Layer 7 of a small transformer language model trained on English Wikipedia (15 layers, counted from 0, width 128).
A neuron adds its activation times its output weights to the MLP's output. To switch it off is to set its activation to zero at one token and run the rest of the model.

Output weights of the MLP neurons that the questions are about. A number n stands for (n - 500) times 0.0013.
n0: 555 510 424 483 440 435 622 514 513 566 423 561 345 428 608 311 568 574 559 639 515 416 287 393 359 314 674 557 548 552 621 525 300 415 500 452 532 166 296 545 518 634 470 618 371 466 437 519 375 660 440 654 658 496 437 435 268 468 579 374 332 437 563 393 359 414 672 410 473 479 354 342 252 274 536 573 511 323 473 460 576 611 668 440 397 612 592 564 458 387 357 480 511 430 485 587 379 524 500 564 288 521 656 721 457 437 569 754 791 393 395 389 303 527 639 462 465 655 518 650 493 389 627 521 524 459 466 370
n9: 362 564 500 357 542 425 637 558 538 387 676 444 622 613 649 603 463 644 296 766 532 606 416 504 759 372 325 633 242 325 422 504 604 504 453 549 547 626 742 610 613 526 348 612 388 434 460 588 371 427 469 565 346 626 534 624 286 632 622 557 474 516 400 591 477 688 563 476 496 462 369 374 473 557 539 382 492 554 680 802 728 540 98 496 605 686 432 363 351 759 698 439 616 534 500 485 544 508 609 540 374 496 407 380 702 617 459 358 419 523 415 396 522 471 685 367 446 445 450 343 661 262 643 677 674 403 737 562
n69: 292 475 260 489 666 694 779 541 600 558 500 486 566 417 581 514 689 684 507 492 615 500 481 626 471 392 242 598 622 412 265 361 700 725 458 569 372 628 231 394 489 612 441 507 611 444 538 513 582 513 385 147 565 640 686 435 378 451 666 489 460 655 386 653 415 618 418 470 539 600 339 467 709 617 587 518 504 544 447 373 521 542 504 452 573 447 503 581 390 510 741 414 689 650 488 467 822 449 572 743 466 485 553 486 519 301 626 489 606 417 500 390 347 395 322 485 422 420 407 476 413 350 381 417 411 532 652 643
n92: 413 694 464 437 395 544 467 366 289 610 472 686 454 572 570 668 436 436 448 515 449 413 390 474 599 490 541 436 321 555 507 461 307 441 523 414 718 611 416 462 244 679 365 392 517 590 559 516 415 347 528 465 750 586 448 654 504 571 475 678 456 687 542 520 437 444 503 614 467 731 551 458 458 431 489 521 500 515 724 326 451 443 518 412 728 579 643 449 608 352 538 500 553 389 621 618 523 815 767 657 457 780 318 381 688 525 493 496 311 603 641 588 571 712 463 354 465 493 532 549 493 584 572 527 517 707 606 364
n95: 327 475 582 205 594 630 701 435 202 489 316 556 500 585 633 493 658 372 621 635 661 287 432 527 556 298 626 658 644 554 544 551 542 530 589 539 518 603 597 532 654 562 548 780 514 514 371 490 562 320 449 540 468 504 314 595 530 610 788 507 694 413 341 383 442 415 247 496 407 424 627 590 629 379 493 539 410 481 531 590 466 306 433 496 466 548 497 625 612 567 550 406 594 557 593 521 417 634 557 703 541 361 350 513 526 532 535 449 566 550 389 581 556 404 486 529 304 326 511 674 348 457 341 727 420 287 594 770
n107: 529 503 513 630 384 568 522 610 435 341 679 561 437 703 591 584 342 476 770 601 646 249 386 616 575 734 592 522 676 444 560 639 548 544 543 462 410 270 525 587 561 560 424 726 531 346 444 394 425 596 359 577 447 276 674 455 471 482 277 307 431 478 795 760 549 433 534 572 409 433 409 602 277 517 576 448 391 560 524 476 437 386 365 514 626 388 664 433 567 425 608 461 571 584 379 618 678 404 631 574 709 389 364 613 432 468 510 444 629 500 534 462 388 357 256 441 493 623 426 490 442 624 442 576 699 446 534 424
n117: 349 604 600 445 709 272 332 392 530 371 373 508 661 419 406 429 518 606 403 780 555 688 667 477 652 621 615 768 780 488 297 542 248 573 360 290 496 450 319 443 471 500 337 446 369 437 458 489 454 478 376 324 710 479 370 480 644 467 236 459 100 272 623 693 492 469 599 626 343 451 423 295 496 618 445 484 440 588 610 563 647 272 402 344 539 627 374 552 312 394 329 362 587 618 682 687 362 496 335 339 193 516 449 614 288 482 689 475 461 431 425 493 595 453 627 370 661 382 496 557 378 606 504 411 630 381 709 241
n128: 545 480 500 253 433 510 537 758 180 452 409 524 510 479 497 332 376 497 452 799 652 590 467 400 479 359 374 321 225 375 263 493 440 910 507 631 482 561 426 355 496 580 493 565 388 671 480 484 464 427 711 402 596 468 528 428 467 642 522 427 620 592 496 382 465 437 497 504 433 493 398 199 510 528 453 580 711 241 590 564 493 450 420 454 533 605 513 599 416 578 379 461 599 427 564 351 621 703 744 600 561 586 514 552 500 428 428 570 446 690 302 437 486 500 541 497 570 648 564 614 590 416 538 421 291 469 333 361
n131: 312 504 497 376 616 447 405 614 711 543 427 746 571 539 424 528 348 563 357 562 489 368 663 587 578 343 585 422 599 389 405 655 710 745 372 186 626 441 209 428 615 486 473 250 461 455 422 520 644 576 405 620 482 448 417 436 279 456 400 547 447 462 533 520 416 411 416 430 455 663 703 420 435 522 560 446 508 453 635 500 555 587 474 310 257 526 547 361 435 651 633 612 610 687 331 827 455 464 454 663 593 539 391 520 482 559 550 653 427 339 598 457 577 397 370 680 606 422 544 429 697 382 468 407 455 736 362 484
n143: 618 590 497 594 641 455 656 636 587 357 313 586 523 399 528 568 561 337 434 519 496 335 470 451 655 465 558 778 331 399 568 514 343 366 466 493 778 536 344 573 435 392 650 500 476 527 364 335 407 642 440 465 407 656 451 552 547 493 576 454 224 522 649 639 397 523 473 507 693 468 614 624 472 472 395 518 350 470 439 446 437 544 683 386 550 624 365 552 479 604 581 497 436 682 469 486 598 500 514 328 319 476 712 725 604 624 652 493 680 695 595 433 435 577 647 318 745 456 696 651 308 251 427 510 639 517 534 414
n207: 361 572 550 470 633 579 529 691 353 476 367 592 480 555 598 396 511 345 648 451 613 620 504 413 363 297 609 547 524 517 560 628 481 581 553 441 400 475 546 659 554 600 543 441 384 748 592 426 397 529 433 714 302 187 531 428 460 603 651 479 521 750 402 193 504 433 318 432 601 521 427 342 570 542 342 455 413 383 456 715 474 493 515 461 440 529 350 599 549 367 462 490 479 611 436 646 584 885 483 621 583 604 486 649 767 550 593 454 568 617 318 418 612 497 568 399 461 413 557 526 536 630 507 655 601 289 261 582
n223: 575 583 325 493 526 601 301 350 463 632 533 414 566 577 41 657 377 432 613 417 558 638 578 541 496 606 406 492 437 676 417 451 433 465 648 785 485 527 567 533 553 602 591 402 475 475 517 643 791 476 373 348 421 344 625 565 477 594 523 411 605 586 377 567 355 425 407 492 689 637 477 622 585 529 538 419 384 488 447 240 549 350 369 347 514 515 507 524 767 692 732 327 750 459 472 573 397 467 475 429 671 434 697 562 572 453 435 455 668 529 436 580 877 567 342 356 672 580 530 435 443 627 355 558 611 561 584 510
n231: 683 416 571 693 541 427 488 640 296 349 320 696 314 544 455 579 436 330 345 380 562 507 445 441 317 629 413 596 500 385 443 508 446 425 582 666 527 366 474 267 553 411 663 576 395 428 415 497 481 541 342 534 528 404 504 618 562 568 680 537 522 811 301 306 583 300 540 439 417 380 465 335 511 196 461 522 399 460 453 655 687 500 399 410 411 434 559 479 406 604 463 556 515 504 447 363 468 228 474 504 600 500 381 542 702 463 702 579 623 788 72 345 369 422 446 597 591 431 364 584 623 719 581 507 507 387 313 422
n239: 345 400 773 442 470 663 680 385 472 481 431 441 404 268 318 485 427 643 601 553 287 518 556 546 347 399 578 496 370 432 554 655 400 641 554 388 395 418 557 489 574 743 262 537 448 525 496 483 423 406 623 443 576 692 553 466 787 407 898 827 667 452 527 342 523 496 390 582 540 572 425 439 413 394 660 530 579 496 715 555 414 533 729 492 568 316 440 622 435 553 409 454 577 485 722 749 456 694 470 325 348 474 360 525 403 637 485 401 361 151 606 600 640 388 665 549 385 394 423 419 527 730 575 455 456 530 529 555
n248: 544 595 473 538 398 656 332 544 670 454 355 511 520 418 598 483 251 580 471 535 500 559 587 363 184 386 553 585 409 601 416 397 500 542 348 411 289 322 671 482 467 497 720 702 489 524 715 570 360 533 299 475 455 590 845 244 526 430 496 543 699 420 464 329 547 539 392 467 538 456 564 482 547 708 496 576 673 582 517 542 531 497 651 580 637 713 568 281 409 601 489 514 697 583 747 435 416 539 354 285 578 432 553 527 437 350 511 544 643 332 538 372 542 769 402 230 573 474 419 463 534 379 408 393 535 577 571 405
n279: 523 420 456 463 415 580 227 256 478 668 742 486 453 406 511 336 565 308 360 401 434 531 593 612 625 552 448 362 273 493 299 522 564 444 415 342 525 766 632 384 478 507 719 201 417 524 624 516 591 234 568 379 710 591 546 497 636 551 573 518 521 481 411 524 504 473 421 584 626 568 526 543 443 405 566 305 493 412 541 585 419 541 773 443 594 287 679 337 425 625 489 450 314 694 512 542 503 472 538 589 573 317 679 618 384 689 486 393 493 426 626 596 596 743 603 542 507 610 482 457 416 513 664 416 613 493 434 542

Each question names a token from some text and the token that comes next. It shows the activations a of the neurons there, in the order above. A number n stands for (n - 500) times 0.009.

Then comes g, the gradient of the next token's log-probability with respect to the MLP's output, scaled to length 1. A neuron's effect is roughly proportional to its activation times (output weights . g). A number n stands for (n - 500) times 0.00078.

"9", then "1"
a: 462 506 420 506 505 571 498 497 542 513 502 488 399 544 548 513
g: 399 418 481 621 547 526 519 468 683 498 490 550 567 468 450 397 576 426 546 420 368 445 559 337 688 578 489 494 432 437 417 392 692 599 401 549 455 539 488 394 576 524 495 295 626 496 578 494 390 438 546 373 422 625 578 373 707 480 447 354 427 464 650 592 733 489 619 761 201 471 590 662 726 672 421 428 671 533 386 485 340 670 519 570 303 506 615 727 554 697 512 400 470 324 676 536 289 559 363 419 484 389 537 309 434 590 597 408 605 399 739 529 298 371 482 602 497 667 430 408 501 495 344 652 559 428 424 572
Switching off which neuron hurts the next token most? n231

" Grass", then " |"
a: 481 455 500 500 474 520 478 496 583 685 537 463 464 522 504 521
g: 582 238 518 505 264 329 375 779 625 399 439 520 523 601 528 475 735 614 527 492 545 570 564 586 580 481 586 461 524 371 525 578 719 679 522 394 790 503 382 513 438 468 543 461 793 326 414 518 387 544 646 541 509 539 535 281 363 340 376 482 450 383 443 517 412 530 500 479 693 621 527 609 443 511 388 627 653 715 327 352 576 262 494 661 447 582 509 489 585 506 398 299 462 431 362 497 556 439 469 474 462 440 607 550 520 411 591 233 531 416 509 521 453 394 387 422 564 487 381 816 566 418 495 395 607 612 468 529
Switching off which neuron hurts the next token most? n143

" Central", then " Michigan"
a: 500 499 501 532 548 482 526 502 552 503 536 470 505 475 506 520
g: 579 562 613 593 398 582 561 871 697 470 236 401 480 433 528 575 664 785 434 451 539 608 686 476 442 572 368 518 481 620 504 617 716 495 584 552 438 454 602 467 282 436 452 619 543 552 394 639 296 705 736 541 496 528 475 501 707 266 326 647 422 683 426 405 609 485 525 619 586 485 513 639 612 387 391 388 562 546 576 537 720 610 502 690 467 571 428 483 446 555 453 685 367 528 413 450 409 510 520 499 478 428 388 463 436 434 590 418 527 386 590 443 478 517 489 420 888 416 448 581 546 564 440 445 505 494 645 518
Which neuron, switched off, raises the next token's probability most? n95

" T", then "il"
a: 581 496 493 476 506 486 503 501 515 501 521 499 516 502 512 529
g: 654 538 422 506 653 476 517 329 502 705 652 364 422 330 608 324 479 500 417 531 349 562 323 533 469 443 581 399 575 534 493 310 386 389 386 458 447 366 657 469 528 395 541 469 628 350 572 635 660 369 464 681 532 509 557 699 374 493 484 309 555 407 528 563 390 417 455 248 400 256 547 416 685 465 666 650 549 414 317 536 487 554 434 411 695 480 370 549 505 788 363 585 752 572 515 418 508 424 352 318 498 422 573 509 459 479 616 582 436 565 451 207 350 485 414 505 311 534 581 450 526 734 500 410 621 507 453 380
Switching off which neuron hurts the next token most? n0

"hu", then "ri"
a: 593 497 494 471 515 493 504 499 494 509 533 481 521 501 534 287
g: 514 738 371 601 592 382 362 492 310 320 446 601 686 626 530 464 525 632 516 405 546 628 308 647 434 425 615 464 460 584 578 397 718 615 528 363 804 496 575 461 652 493 610 601 650 369 504 377 466 647 501 579 563 479 487 645 529 420 588 444 365 367 501 521 321 529 470 352 402 642 641 517 455 512 421 461 386 591 598 580 410 480 656 452 733 556 480 608 531 595 396 602 400 509 645 516 500 577 534 304 627 570 488 519 551 427 367 554 201 651 800 590 334 471 398 438 564 483 788 436 509 655 405 541 541 325 539 609
Which neuron, switched off, raises the next token's probability most? n0

" Michigan", then " University"
a: 501 486 500 510 772 498 477 499 507 487 374 400 551 503 472 508
g: 425 619 454 448 360 528 591 493 394 431 654 671 419 378 632 496 318 516 445 505 567 495 383 500 309 438 554 293 581 440 574 455 557 677 564 596 656 409 647 555 650 542 519 292 396 662 621 493 784 361 508 706 568 520 496 666 395 521 519 258 303 507 554 263 437 469 476 452 514 518 339 546 482 699 469 520 464 787 565 412 462 400 537 537 724 592 314 506 514 527 453 361 600 753 504 416 364 358 558 498 494 437 417 518 412 526 527 666 503 794 438 353 619 596 439 408 455 592 405 380 662 538 486 529 281 540 484 646
Switching off which neuron hurts the next token most? n95

"fu", then "me"
a: 486 483 428 480 513 497 490 503 481 534 512 505 454 478 500 484
g: 514 802 722 577 411 304 485 605 516 527 509 550 672 395 608 392 444 520 546 461 433 649 417 219 464 646 491 517 485 636 313 561 351 435 528 582 556 554 587 439 436 313 586 489 460 605 581 400 355 623 493 463 541 467 716 638 621 453 684 343 400 397 646 546 705 594 383 362 313 550 450 337 495 555 593 432 638 574 443 604 464 426 430 550 396 628 625 598 555 697 496 626 364 597 470 309 426 575 416 583 520 702 537 496 611 308 553 477 460 822 670 463 392 556 678 396 592 665 526 556 588 611 490 675 591 556 564 426
Switching off which neuron hurts the next token most? n69

"s", then " W"
a: 500 621 480 498 524 491 489 487 484 497 728 498 500 503 501 504
g: 530 619 452 490 505 499 564 240 455 297 315 456 468 399 638 707 516 385 491 598 465 588 565 527 551 442 504 384 541 464 541 454 518 617 520 576 317 527 546 427 406 547 534 511 410 426 528 514 399 526 490 408 438 515 113 627 481 510 451 555 414 548 679 303 465 462 319 696 392 367 420 513 571 501 344 506 337 483 573 726 740 646 440 641 456 562 323 454 492 472 442 512 352 650 408 440 468 451 466 483 526 199 601 672 751 300 536 516 544 706 390 536 455 528 590 383 617 694 506 350 574 510 575 227 564 654 599 332
Switching off which neuron hurts the next token most? n207

" People", then " in"
a: 485 493 484 481 588 477 491 646 490 536 643 503 483 546 510 482
g: 495 337 687 450 477 468 512 491 375 484 592 473 638 228 411 405 396 661 666 449 172 617 417 665 662 433 422 449 763 464 650 489 627 616 528 513 439 640 582 621 456 615 676 563 497 498 379 750 336 514 534 367 543 513 412 353 512 412 495 528 445 437 427 404 627 610 528 497 466 718 520 563 450 419 754 355 574 237 369 474 450 493 491 621 627 531 479 547 527 517 285 627 550 398 494 510 716 656 758 505 679 539 582 611 447 554 569 483 459 575 717 393 313 583 541 397 529 509 472 681 521 451 571 484 339 438 546 502
Switching off which neuron hurts the next token most? n128

",", then " to"
a: 506 430 540 355 503 500 491 500 515 490 491 463 490 496 542 500
g: 511 427 529 428 439 551 609 569 472 637 473 526 619 486 313 566 442 386 559 381 353 300 559 494 374 597 613 424 668 222 450 526 487 479 643 465 537 702 434 342 529 669 607 590 503 623 484 619 428 526 526 628 584 619 509 471 524 384 413 686 520 322 632 521 441 610 590 453 675 597 456 453 363 411 683 348 686 584 388 615 396 329 552 416 323 391 506 394 685 302 617 514 527 491 419 536 688 510 360 538 838 532 700 492 603 542 558 421 767 467 456 290 484 647 517 641 734 524 435 570 407 434 561 445 496 533 258 476
Switching off which neuron hurts the next token most? n9

" De", then "ar"
a: 470 520 488 509 505 499 471 499 536 497 518 487 518 570 482 505
g: 568 514 626 346 472 416 578 377 651 419 731 474 369 610 553 513 504 569 514 431 440 350 323 720 458 321 481 535 574 582 474 494 387 479 523 486 106 323 534 664 547 560 518 386 473 522 537 560 498 332 573 411 566 590 662 467 388 321 692 860 577 451 545 705 601 452 456 464 550 480 392 312 545 853 560 327 481 520 526 477 454 525 432 543 584 477 424 735 548 627 492 417 706 433 462 585 548 489 495 597 429 535 478 599 593 635 596 420 365 530 367 488 699 582 646 413 612 265 537 414 468 516 647 524 413 580 539 577
Switching off which neuron hurts the next token most? n239

" as", then " Na"
a: 477 497 513 442 496 530 487 505 632 503 489 476 483 486 491 506
g: 578 669 417 613 694 260 467 409 639 541 634 427 482 434 436 408 479 557 481 545 484 557 632 382 505 424 570 678 461 453 738 353 644 591 596 251 621 303 542 608 430 491 464 458 560 510 409 449 467 683 253 601 653 557 391 308 359 374 536 532 498 611 432 412 456 505 275 439 360 545 540 492 542 587 426 608 475 522 624 444 661 428 603 515 498 511 467 496 554 599 533 524 443 327 697 726 336 635 361 403 545 572 520 640 351 459 467 422 146 481 497 626 477 463 704 699 514 584 455 631 566 422 575 597 567 663 758 610
Switching off which neuron hurts the next token most? n131

" was", then " born"
a: 506 527 503 515 486 500 515 527 671 540 547 449 494 517 496 472
g: 395 439 521 344 478 808 697 303 510 624 640 414 527 453 528 265 399 594 466 535 336 539 306 562 602 544 491 460 465 810 268 442 734 677 555 397 695 523 568 432 650 506 604 523 585 580 367 529 484 513 369 668 714 435 359 394 465 435 469 518 474 534 365 517 724 474 579 511 504 633 450 483 455 310 524 277 355 657 418 704 509 542 506 679 403 531 613 412 412 466 560 337 460 588 594 495 465 308 423 652 628 507 405 409 515 549 538 592 418 553 433 507 326 463 425 445 366 532 478 583 409 596 626 608 241 425 572 555
Which neuron, switched off, raises the next token's probability most? n143

".", then "B"
a: 515 431 538 490 662 466 485 486 442 514 473 425 486 491 555 504
g: 591 652 633 540 395 398 494 516 508 360 270 558 498 503 499 663 415 333 604 323 393 569 479 344 517 530 689 484 457 600 724 681 290 549 456 559 260 624 583 590 523 506 578 570 483 394 413 421 315 578 383 305 422 686 784 558 553 435 502 529 321 503 585 637 466 452 480 440 454 466 421 346 510 486 487 617 436 375 595 621 584 538 436 502 390 465 367 775 513 398 442 361 629 487 557 490 628 475 552 522 605 782 486 385 715 476 484 463 437 356 478 474 600 349 529 726 481 328 663 418 525 348 805 462 503 560 378 431
Switching off which neuron hurts the next token most? n223

"9", then "3"
a: 467 503 409 496 506 654 497 500 544 506 501 498 346 541 537 510
g: 342 467 361 514 676 415 535 579 527 564 539 698 452 423 353 549 599 407 343 457 327 444 493 585 575 500 521 415 400 623 345 412 521 546 647 768 523 613 425 720 707 488 420 444 548 482 520 388 379 512 429 649 468 624 491 460 577 504 707 319 537 428 652 709 522 577 511 537 292 544 516 666 883 593 463 529 562 326 431 395 394 600 395 427 472 497 545 707 422 507 450 627 482 615 620 521 328 655 331 659 489 474 587 493 483 543 445 505 468 556 647 664 144 372 434 439 396 631 507 514 308 602 325 578 532 502 421 564
Which neuron, switched off, raises the next token's probability most? n69

" Hot", then "ch"
a: 491 464 507 504 502 495 496 799 553 506 484 467 523 503 466 512
g: 527 627 429 601 441 435 646 441 485 699 355 628 266 473 570 506 506 596 540 692 323 426 480 576 585 612 565 407 509 540 576 617 569 611 465 419 567 431 457 374 549 713 414 477 749 599 722 518 476 513 762 624 491 610 498 566 462 492 627 210 602 427 679 438 508 522 569 211 309 541 515 492 284 382 608 623 666 341 386 396 464 545 440 391 489 424 562 480 404 384 528 481 448 572 640 346 664 441 450 419 320 458 455 467 660 489 259 512 363 610 360 427 269 450 573 304 428 544 561 428 567 365 438 527 317 349 470 462
Switching off which neuron hurts the next token most? n128

" Social", then " Service"
a: 492 497 482 498 628 621 516 633 553 560 501 497 500 460 454 483
g: 504 516 469 473 418 563 466 614 427 478 453 559 403 455 686 631 568 428 593 549 652 273 348 421 315 527 602 407 501 438 699 336 377 363 311 567 487 315 491 442 513 314 483 566 478 430 655 456 455 442 532 535 480 434 392 489 444 345 529 735 594 605 662 380 660 395 701 479 642 408 405 437 342 496 588 288 418 626 720 495 456 641 622 589 551 305 506 502 517 589 793 422 537 341 316 596 491 486 616 399 728 688 406 435 562 454 535 628 560 520 632 500 546 574 376 548 328 398 680 365 509 526 545 561 801 400 338 493
Switching off which neuron hurts the next token most? n107

" was", then " with"
a: 503 531 514 412 500 491 609 524 681 545 483 445 468 504 498 462
g: 371 283 485 351 510 343 678 649 429 495 418 575 612 487 373 541 563 488 628 514 554 609 523 479 522 196 543 750 490 334 699 594 475 414 596 570 442 530 428 530 461 392 572 546 599 452 410 442 383 569 623 621 421 599 520 595 463 340 486 651 715 457 266 413 490 585 651 581 440 815 704 463 599 477 663 477 563 466 482 480 483 626 438 567 328 266 455 550 433 583 554 499 712 408 317 482 521 311 433 387 603 306 622 540 420 462 621 700 612 461 324 392 536 344 359 418 395 554 426 544 590 573 406 451 593 541 413 738
Which neuron, switched off, raises the next token's probability most? n117

"0", then "0"
a: 460 470 417 498 515 722 500 492 555 505 482 474 399 510 525 499
g: 420 467 516 556 536 425 537 589 602 508 364 734 536 437 585 639 505 551 481 467 557 511 411 898 514 543 568 589 470 698 508 576 469 423 715 392 353 513 549 476 398 528 504 392 407 438 466 517 345 358 599 740 519 493 460 550 454 361 408 523 531 559 367 539 412 740 402 424 523 436 329 440 332 385 519 601 424 414 283 418 457 401 343 551 466 413 648 501 592 299 594 600 542 674 543 356 637 264 586 377 539 461 677 395 750 600 543 599 537 372 298 622 457 581 417 385 707 397 637 701 385 622 433 394 389 573 520 697
Switching off which neuron hurts the next token most? n107

"1", then " before"
a: 478 442 518 502 527 517 511 455 539 488 515 497 474 501 501 493
g: 500 481 603 559 453 436 668 648 475 501 453 513 520 423 478 330 492 459 427 252 330 643 533 495 385 444 605 672 617 557 547 562 563 520 542 505 467 701 347 459 404 626 614 790 548 544 454 550 372 536 288 323 510 438 541 359 567 633 442 410 631 561 479 743 404 709 481 497 598 606 585 352 317 351 666 392 568 368 266 493 475 396 547 554 509 294 459 374 420 524 457 603 366 398 516 700 605 457 445 471 589 340 460 643 817 431 384 631 488 519 499 579 306 327 483 571 665 712 397 652 396 478 534 512 653 392 386 446
Switching off which neuron hurts the next token most? n9

"ero", then "dr"
a: 483 500 494 806 625 499 538 539 512 499 523 509 507 530 505 500
g: 626 625 354 627 379 577 512 747 668 599 521 633 545 455 627 585 474 483 398 544 378 537 530 580 550 597 492 428 484 545 452 369 627 548 463 563 449 350 391 540 318 442 335 354 370 598 400 455 627 403 712 424 541 612 588 587 537 540 385 482 585 292 712 560 588 405 607 535 678 634 517 563 424 417 349 406 546 544 734 660 548 518 574 444 472 470 343 430 498 320 492 718 573 427 490 609 502 559 526 424 391 802 573 366 690 532 364 360 518 557 855 620 505 688 705 508 470 606 345 424 376 581 492 486 334 641 626 409
Switching off which neuron hurts the next token most? n92

" by", then " shift"
a: 497 486 532 482 374 511 500 523 501 551 495 502 484 488 642 513
g: 489 394 643 533 306 525 377 486 451 749 402 247 478 612 405 391 221 239 527 493 497 388 639 466 692 559 520 552 535 586 545 604 447 427 498 553 257 275 391 493 532 608 653 690 602 599 581 373 603 583 615 567 493 434 466 422 557 365 343 594 392 609 531 630 434 543 542 462 684 636 515 494 686 588 426 509 747 420 462 432 652 665 501 354 269 444 376 581 370 470 573 528 555 614 519 364 491 491 452 485 458 569 341 230 430 520 340 334 504 574 383 426 600 637 365 296 608 417 458 495 427 593 358 454 622 420 487 522
Switching off which neuron hurts the next token most? n248

" newly", then " opened"
a: 487 522 507 471 488 291 531 496 491 472 485 485 456 518 501 497
g: 541 665 421 585 406 554 474 459 489 700 417 545 186 367 582 538 641 495 553 540 521 455 485 648 437 551 475 632 462 588 613 467 478 422 379 458 339 482 612 339 271 426 570 472 296 408 487 421 466 292 382 363 508 579 443 610 469 556 558 708 522 478 576 541 304 629 411 748 589 642 380 387 430 349 657 643 440 562 489 333 466 599 650 633 484 491 436 768 451 671 637 463 386 396 530 523 295 443 666 443 311 612 472 350 574 348 514 344 583 542 472 718 451 446 324 731 653 441 519 579 348 588 440 491 403 565 520 329
Switching off which neuron hurts the next token most? n107

" Herbert", then " M"
a: 465 502 504 470 683 470 502 545 524 516 499 482 501 493 495 522
g: 482 507 409 311 433 624 616 626 502 774 720 520 483 531 594 513 652 614 357 731 595 709 431 671 581 477 553 477 501 372 331 424 303 504 363 347 518 290 527 286 513 500 515 601 420 311 539 527 650 457 334 560 430 531 531 620 531 672 392 579 418 387 470 606 524 512 440 662 433 471 501 533 340 423 383 582 503 570 653 525 669 675 656 516 816 540 632 618 327 510 341 607 571 397 523 473 601 463 408 327 597 366 520 512 693 548 516 531 505 464 628 530 281 662 441 341 413 654 479 448 377 559 608 376 408 627 432 415
Which neuron, switched off, raises the next token's probability most? n95

" for", then " Economic"
a: 491 502 525 505 472 490 445 568 480 548 502 488 511 527 505 459
g: 413 520 497 534 626 583 424 490 525 490 534 557 479 490 480 470 481 571 566 642 568 242 527 311 489 298 641 448 660 633 454 512 282 321 540 534 449 575 505 450 741 500 532 459 476 541 631 636 460 509 562 362 629 509 536 530 661 390 343 448 482 576 322 510 597 385 495 272 540 516 635 401 606 758 555 639 516 541 577 403 377 318 554 562 224 479 605 728 547 453 316 470 485 614 502 444 249 579 400 486 319 296 549 347 428 552 366 543 380 602 438 552 811 507 622 376 498 531 340 204 540 577 621 451 370 472 358 511
Which neuron, switched off, raises the next token's probability most? n117

"Historical", then " Library"
a: 499 499 421 503 490 593 498 660 507 534 571 524 484 477 523 517
g: 584 485 402 689 478 382 445 345 455 447 317 521 531 464 569 405 412 425 615 574 612 533 455 429 402 848 378 501 591 726 770 553 742 544 490 341 383 670 644 516 657 382 446 490 493 543 457 315 498 411 416 472 381 664 526 668 472 576 591 488 584 379 498 773 526 429 475 511 636 318 410 591 694 395 528 513 457 654 583 395 537 646 415 429 474 416 467 437 329 623 561 503 607 701 442 414 341 607 494 456 357 627 649 512 270 577 514 541 576 604 453 543 523 531 611 322 463 510 468 312 386 566 455 321 616 723 397 647
Which neuron, switched off, raises the next token's probability most? n128

" M", then "t"
a: 599 481 502 500 520 497 566 503 605 530 491 438 502 428 513 502
g: 398 618 470 371 300 443 295 642 566 643 633 563 446 602 586 430 561 617 402 568 418 617 286 593 332 565 313 523 372 562 460 344 464 673 626 707 573 425 565 525 642 593 399 526 544 561 549 565 680 523 557 672 413 458 546 601 518 582 576 503 574 544 538 526 443 435 472 720 421 480 486 728 610 354 750 387 581 417 488 410 607 644 426 325 458 393 393 313 270 639 503 685 527 355 458 444 527 469 499 541 413 473 401 567 619 501 451 461 586 659 497 577 564 430 328 344 448 666 561 533 926 566 576 455 387 495 601 324
Which neuron, switched off, raises the next token's probability most? n117

" and", then " wrote"
a: 497 483 482 370 503 499 527 531 288 505 438 504 507 463 490 497
g: 685 484 517 508 658 509 550 646 365 482 578 411 436 391 476 265 500 285 622 429 595 433 386 595 494 565 423 606 584 559 543 475 443 507 250 333 558 469 441 455 487 539 328 370 444 470 616 552 515 445 427 567 581 289 510 706 505 364 465 513 410 577 804 655 593 581 543 471 605 620 555 462 410 470 411 699 475 325 551 608 491 348 415 437 727 349 767 577 376 518 242 447 514 393 499 517 569 501 456 619 570 738 516 492 407 442 338 633 472 427 530 650 477 311 540 373 583 259 582 552 643 528 658 665 307 656 491 334
Which neuron, switched off, raises the next token's probability most? n92

" ", then "com"
a: 508 508 542 540 497 499 500 542 542 514 483 498 503 502 496 497
g: 556 481 397 545 310 431 513 322 743 488 570 510 353 536 305 457 420 555 508 418 447 496 677 231 447 403 443 389 622 513 704 467 643 444 607 555 477 620 428 491 737 550 513 332 531 496 556 511 699 513 374 419 388 454 505 422 492 381 505 334 365 418 314 353 637 545 697 409 742 485 361 636 591 565 831 394 391 322 616 554 458 550 581 597 464 591 346 459 501 518 542 514 521 699 601 519 718 619 480 673 500 431 497 502 224 461 239 362 661 578 494 462 614 511 520 509 430 544 617 494 432 430 529 423 652 448 592 635
Which neuron, switched off, raises the next token's probability most? n92

" He", then " also"
a: 486 730 501 504 497 491 504 510 499 519 503 503 515 471 495 523
g: 261 574 500 554 206 694 521 555 577 604 338 575 479 480 420 508 559 492 526 498 356 597 526 451 471 537 470 512 394 686 534 553 378 244 726 513 427 300 592 550 314 549 597 316 584 642 550 548 621 548 653 374 573 376 588 481 344 459 508 499 626 540 471 467 490 539 617 414 480 421 352 652 543 791 476 710 658 603 462 492 513 504 787 540 627 609 601 316 317 477 648 387 430 552 671 667 491 419 420 399 545 415 367 405 408 448 656 492 410 517 610 349 487 494 716 419 341 338 516 422 497 408 458 434 629 747 501 500
Which neuron, switched off, raises the next token's probability most? n9

"r", then "tu"
a: 505 500 501 528 502 516 566 568 500 461 557 495 531 399 503 524
g: 359 298 732 507 303 505 385 684 734 478 638 464 386 595 500 469 532 519 481 531 326 564 351 638 581 439 404 376 326 649 596 330 418 663 480 551 550 525 516 345 470 388 584 415 593 424 683 764 482 415 608 666 517 526 476 536 482 440 521 669 617 356 433 322 351 612 545 578 547 536 490 563 477 480 372 432 579 617 497 575 569 559 581 488 446 484 508 627 573 619 444 810 593 426 490 490 527 449 379 383 478 228 669 485 636 474 358 345 650 529 648 448 729 424 564 779 539 508 690 625 602 536 627 554 523 522 520 297
Which neuron, switched off, raises the next token's probability most? n117

" of", then " Pa"
a: 512 523 551 413 503 648 498 491 396 556 467 503 464 508 496 492
g: 503 653 487 354 697 526 713 347 381 666 548 471 537 363 548 500 577 651 382 531 579 551 572 427 415 396 593 461 497 542 542 524 297 491 383 333 477 411 632 521 537 576 411 480 368 571 504 532 644 452 289 371 475 345 448 339 336 533 515 392 570 500 492 130 413 459 381 521 471 374 336 431 403 470 667 477 384 591 505 429 420 449 344 607 687 522 496 515 596 496 550 360 493 307 577 541 424 729 530 340 479 479 552 629 430 494 685 706 267 684 515 376 395 370 719 481 376 467 563 448 436 430 653 595 342 684 588 760
Which neuron, switched off, raises the next token's probability most? n107